Layer 8 of a small transformer language model trained on English Wikipedia (13 layers, counted from 0, width 64).
A neuron's activation on a vector x is SiLU(gate . x) times (in . x), where the dot is the dot product.

Input weights of the MLP neurons that the questions are about. A number n stands for n times 0.0012.
n17 gate: -183 -120 -43 -2 11 -15 -42 186 -140 185 58 -14 -133 159 -274 17 -142 -5 -16 54 -149 177 270 -144 115 104 -64 181 127 16 27 13 263 12 -328 6 -154 -214 -75 62 72 -299 260 113 47 7 -179 2 -167 -139 0 116 24 17 25 227 -71 -53 -47 115 -113 232 324 60
n26 gate: -69 71 -126 111 115 162 -204 -66 66 -52 126 -155 9 279 53 23 -60 301 -22 90 -45 -365 -19 73 -170 4 -191 -132 34 -301 -115 23 -29 -150 45 -100 -21 -63 249 -117 200 -52 -152 -11 -153 210 -84 -1 -151 -85 -235 176 166 -371 -35 -222 -97 79 -282 219 -218 101 200 260
n109 gate: -72 14 -112 -139 164 -6 -108 -76 312 -69 -34 97 -8 -129 -53 -46 425 298 174 256 121 15 370 17 4 -9 -90 111 76 207 71 125 165 -94 -92 226 -300 -197 -186 206 -134 -184 47 -262 269 17 93 315 24 153 200 173 -43 -121 -18 65 -171 61 -37 -140 -90 115 74 -267
n127 gate: 47 74 -238 92 19 176 -195 -62 -31 121 43 37 6 64 36 30 195 93 46 -238 -95 -85 60 -155 -219 -157 -161 -119 -135 -108 -1 -158 77 -111 135 -200 -163 -160 -124 116 -12 -87 229 -25 272 -257 -19 22 -138 112 -161 37 240 -21 -367 52 -73 -12 -182 38 -67 147 173 12
n162 gate: 143 127 -157 113 61 -231 -34 82 -5 -139 120 61 62 35 -223 50 -353 111 -30 210 16 -56 22 -30 -279 -5 -187 -176 -19 218 32 -134 35 119 152 117 59 100 -136 -23 -97 -50 208 -296 -72 42 -116 105 -21 263 -310 5 243 191 91 -147 77 -65 197 92 -23 78 15 -22
n17 in: 86 215 198 -110 -64 35 75 -271 -69 -12 -142 83 319 88 -474 91 -51 -19 31 -413 -24 26 -198 -212 93 82 2 70 64 200 -80 -52 100 45 -280 -106 -166 205 -125 -136 154 122 -124 5 -2 -116 106 201 -164 59 218 -36 87 116 154 -48 171 -41 274 -95 6 197 51 -143
n26 in: 179 327 -168 233 -273 29 72 8 -46 28 -198 -153 -188 15 -216 -105 7 166 -179 -157 88 -136 -153 -3 150 144 30 55 -18 -97 15 40 137 17 99 -148 19 -64 30 72 19 149 -231 -208 -257 53 63 187 -211 318 107 136 -109 211 -24 -191 -76 107 248 -153 22 84 45 14
n109 in: -91 257 -219 226 220 161 134 30 72 59 93 23 136 -242 11 121 83 0 -93 277 143 -110 -49 216 29 81 104 -25 226 -305 -245 35 -220 -365 126 84 -88 216 -89 67 -237 80 93 109 -38 184 -83 46 -180 315 189 -119 -83 98 80 223 85 -81 -146 306 62 57 -38 112
n127 in: 120 12 -225 157 -4 57 -151 -155 125 -175 103 -56 -91 -15 217 122 77 -188 -24 23 -40 160 -118 -44 -115 -151 -137 -142 -116 219 85 -96 75 159 -104 -140 141 -51 -174 -43 19 86 -87 -29 -25 -264 -128 -6 -78 196 -11 -35 183 -89 60 -140 -148 6 -155 2 -49 -237 -101 -3
n162 in: -26 -68 -99 44 157 -147 -39 81 -181 50 110 130 -78 61 74 18 93 120 -31 -83 -73 76 174 -125 -80 245 -124 -7 -119 187 34 31 151 154 303 -312 -13 -26 160 -223 223 -223 -228 139 -27 32 -158 -142 59 -7 7 -292 -75 170 110 -139 65 52 -16 204 -289 -40 63 273

Each question shows a token from some text and the vector x that enters the MLP there. A number n stands for n times 0.0081.

"ue": -50 158 -72 61 191 -69 3 104 -36 55 -197 -120 -80 165 5 -71 123 190 131 20 55 69 2 -9 211 167 148 -17 -211 61 6 53 -159 6 -36 -123 -66 115 22 62 5 -237 -208 -17 -122 -73 -46 99 133 101 146 -78 65 5 67 173 12 -252 89 -170 102 21 -29 -43
Which neuron lights up most? n109

"k": -27 74 -14 101 -56 -89 85 -28 132 -19 -37 200 110 250 89 -72 -48 46 20 -132 -14 107 4 22 79 60 26 183 -209 -15 134 -3 55 -30 -209 -100 -9 148 48 -8 -8 -98 -147 -41 187 -180 83 -45 132 -53 -137 35 88 208 -76 16 -200 -19 -183 -15 217 -178 -79 23
Which neuron lights up most? n127

"re": -156 28 -89 191 207 74 75 139 75 7 -181 -3 -86 165 -129 -28 -77 171 41 52 31 -141 89 36 239 22 42 -92 -252 -9 -102 -128 -144 -80 224 4 -9 48 94 75 -138 -61 -164 -62 -6 145 21 8 55 72 -82 -148 -74 -68 -54 105 142 -3 -87 -34 47 44 43 -70
Which neuron fires most, and how strongly? n26, at about 1.8

"en": -17 90 -13 82 21 83 10 -10 -178 80 -199 20 -186 221 135 -58 -9 -6 -39 -112 -72 35 -31 100 -14 28 191 -5 -144 -57 91 -7 -24 98 84 -181 -119 201 -36 82 196 54 -75 189 54 -62 17 -153 204 -48 -82 -187 28 48 -45 16 96 -207 -42 -207 -99 -112 -55 -184
Which two neurons fire most, strongest first? n109, n127

"ies": -88 14 70 85 22 2 23 198 59 -31 -198 -55 23 238 -120 9 -10 108 77 72 -49 -133 2 54 158 202 70 -5 -179 -120 -129 39 -249 -4 -33 -59 -9 -18 173 258 153 -240 -97 17 -15 -24 -62 -89 282 22 -57 -42 16 45 -53 18 173 -176 28 -101 -23 -18 56 -5
Which neuron lights up most? n127

"y": -82 5 121 134 -55 28 74 157 -26 -30 -196 108 -14 196 -140 62 -15 118 269 -39 -87 143 33 70 130 83 122 -186 -153 47 -78 -19 -114 -41 -76 -130 8 76 -211 62 176 -148 -8 -139 9 -11 74 23 14 -182 -110 -54 97 -60 -52 156 148 -210 82 -226 -50 -22 -51 -30
Which neuron fires most, and how strongly? n17, at about 1.7

" She": -175 63 -13 -40 128 34 227 -40 -11 -7 -134 -72 92 190 -30 -155 -75 151 160 -39 103 -112 190 -41 90 128 46 -23 -108 8 -25 -99 -139 -189 131 -122 209 99 130 -39 -221 25 9 -173 -92 -80 12 -22 35 -73 -148 -91 0 269 -181 3 44 -107 122 -50 -37 40 -3 51
Which neuron lights up most? n162

"ur": 97 -79 44 22 -203 -7 -22 -28 3 137 8 40 -200 -54 59 26 67 89 -7 101 34 -109 -35 6 -1 -113 183 -44 -234 -147 -196 12 30 88 202 -11 167 133 -50 -89 7 21 -125 -111 -35 138 164 -38 -94 -101 63 33 -4 229 -148 185 87 10 -40 219 84 -272 -34 -187
The three highest activations, in order: n17, n127, n162

" R": -193 -80 -16 13 -32 18 -5 -151 10 -116 148 129 90 277 23 -68 -120 -11 97 -6 61 55 84 1 -8 -2 -25 259 38 -109 -91 -100 22 -55 33 -142 237 -25 -5 -23 54 -133 -17 -1 -120 -155 111 -126 -46 135 -117 -13 76 183 -125 18 72 -110 92 -36 147 -104 -149 -138
The three highest activations, in order: n109, n26, n127

".": -162 31 81 -164 24 -94 -67 -15 98 -66 -168 124 -53 68 -71 14 175 48 -54 105 150 -99 -173 75 24 33 -49 11 -316 -63 12 -2 -286 59 139 -20 27 -96 12 -194 117 94 -73 -32 262 76 -97 -39 173 -33 -124 -58 20 41 -174 146 120 -102 47 104 -12 -38 -16 0
Which two neurons fire most, strongest first? n17, n109

"ran": -52 -113 -178 67 240 47 187 10 2 -106 -100 -193 37 271 -53 -1 152 34 49 -13 179 -25 -171 100 23 100 190 24 -183 -30 102 39 -37 -37 28 9 93 -83 -31 -49 121 122 -29 -95 -35 -83 69 122 281 58 -24 -58 56 39 -51 -97 159 -159 0 -132 68 -91 1 5
Which neuron lights up most? n109

"ig": -119 -39 -58 128 115 -19 -72 -10 -13 -58 78 -156 103 211 -1 75 -147 75 -62 34 252 94 -39 13 24 -127 149 28 -62 -297 20 96 67 40 162 -89 -13 36 -67 -310 231 24 -147 73 -64 65 -4 0 43 -77 26 -154 -102 -45 79 -112 -137 -94 -106 267 164 -59 -70 -23
Which neuron lights up most? n17

"oup": -207 42 4 53 137 -74 150 -32 37 24 -135 -20 122 264 -239 -52 -16 37 42 -53 -93 -27 1 230 61 34 75 66 -191 -38 -142 1 -329 107 -105 -35 -53 97 -57 62 -54 -195 -73 -101 86 68 43 -46 89 -2 9 -46 24 1 -94 119 -64 15 -152 -201 170 82 -82 37
Which two neurons fire most, strongest first? n162, n127

" and": -175 141 109 -73 13 126 47 38 80 -121 -66 -15 -76 156 -51 -102 -102 158 48 132 73 -97 117 195 131 -111 -51 -108 -219 -46 -39 -43 -173 -150 -22 100 68 86 101 25 138 -47 -69 -163 35 65 35 -95 206 -156 66 -201 128 161 -126 34 36 -8 107 30 -199 85 -7 -21
Which neuron lights up most? n127

"W": -55 1 -28 -101 54 79 47 -68 28 5 -125 -31 -3 162 -316 -69 69 -58 90 -10 85 166 0 -2 29 95 -117 299 -23 -91 108 -135 25 -60 58 -147 192 -34 32 -212 92 -28 -44 -165 -57 -60 105 -162 56 -19 -76 -69 -88 145 -117 134 18 -38 43 -76 -52 -201 -65 -33
The three highest activations, in order: n109, n17, n127

"M": -84 75 -48 -95 25 -75 108 -105 189 -141 -101 -26 -116 140 -161 -205 24 -66 44 -228 91 123 1 -45 -23 -66 9 267 -11 -289 85 -182 -121 32 121 -64 215 -25 -162 -75 96 -83 32 38 -16 -43 28 -23 16 63 -95 -57 -59 35 -30 40 44 -134 27 -193 132 -62 42 -31
Which neuron lights up most? n109

"ent": 10 131 78 122 199 -129 -33 73 65 159 -37 -93 -39 172 -218 114 -89 130 66 -129 -63 -78 -43 233 56 44 64 -22 -120 -78 -125 -35 -178 131 -132 -110 -114 121 -138 22 89 -58 -38 -35 -187 -47 -29 -90 304 -78 135 -36 96 28 -78 204 37 -146 53 6 -96 12 -119 24
Which neuron lights up most? n17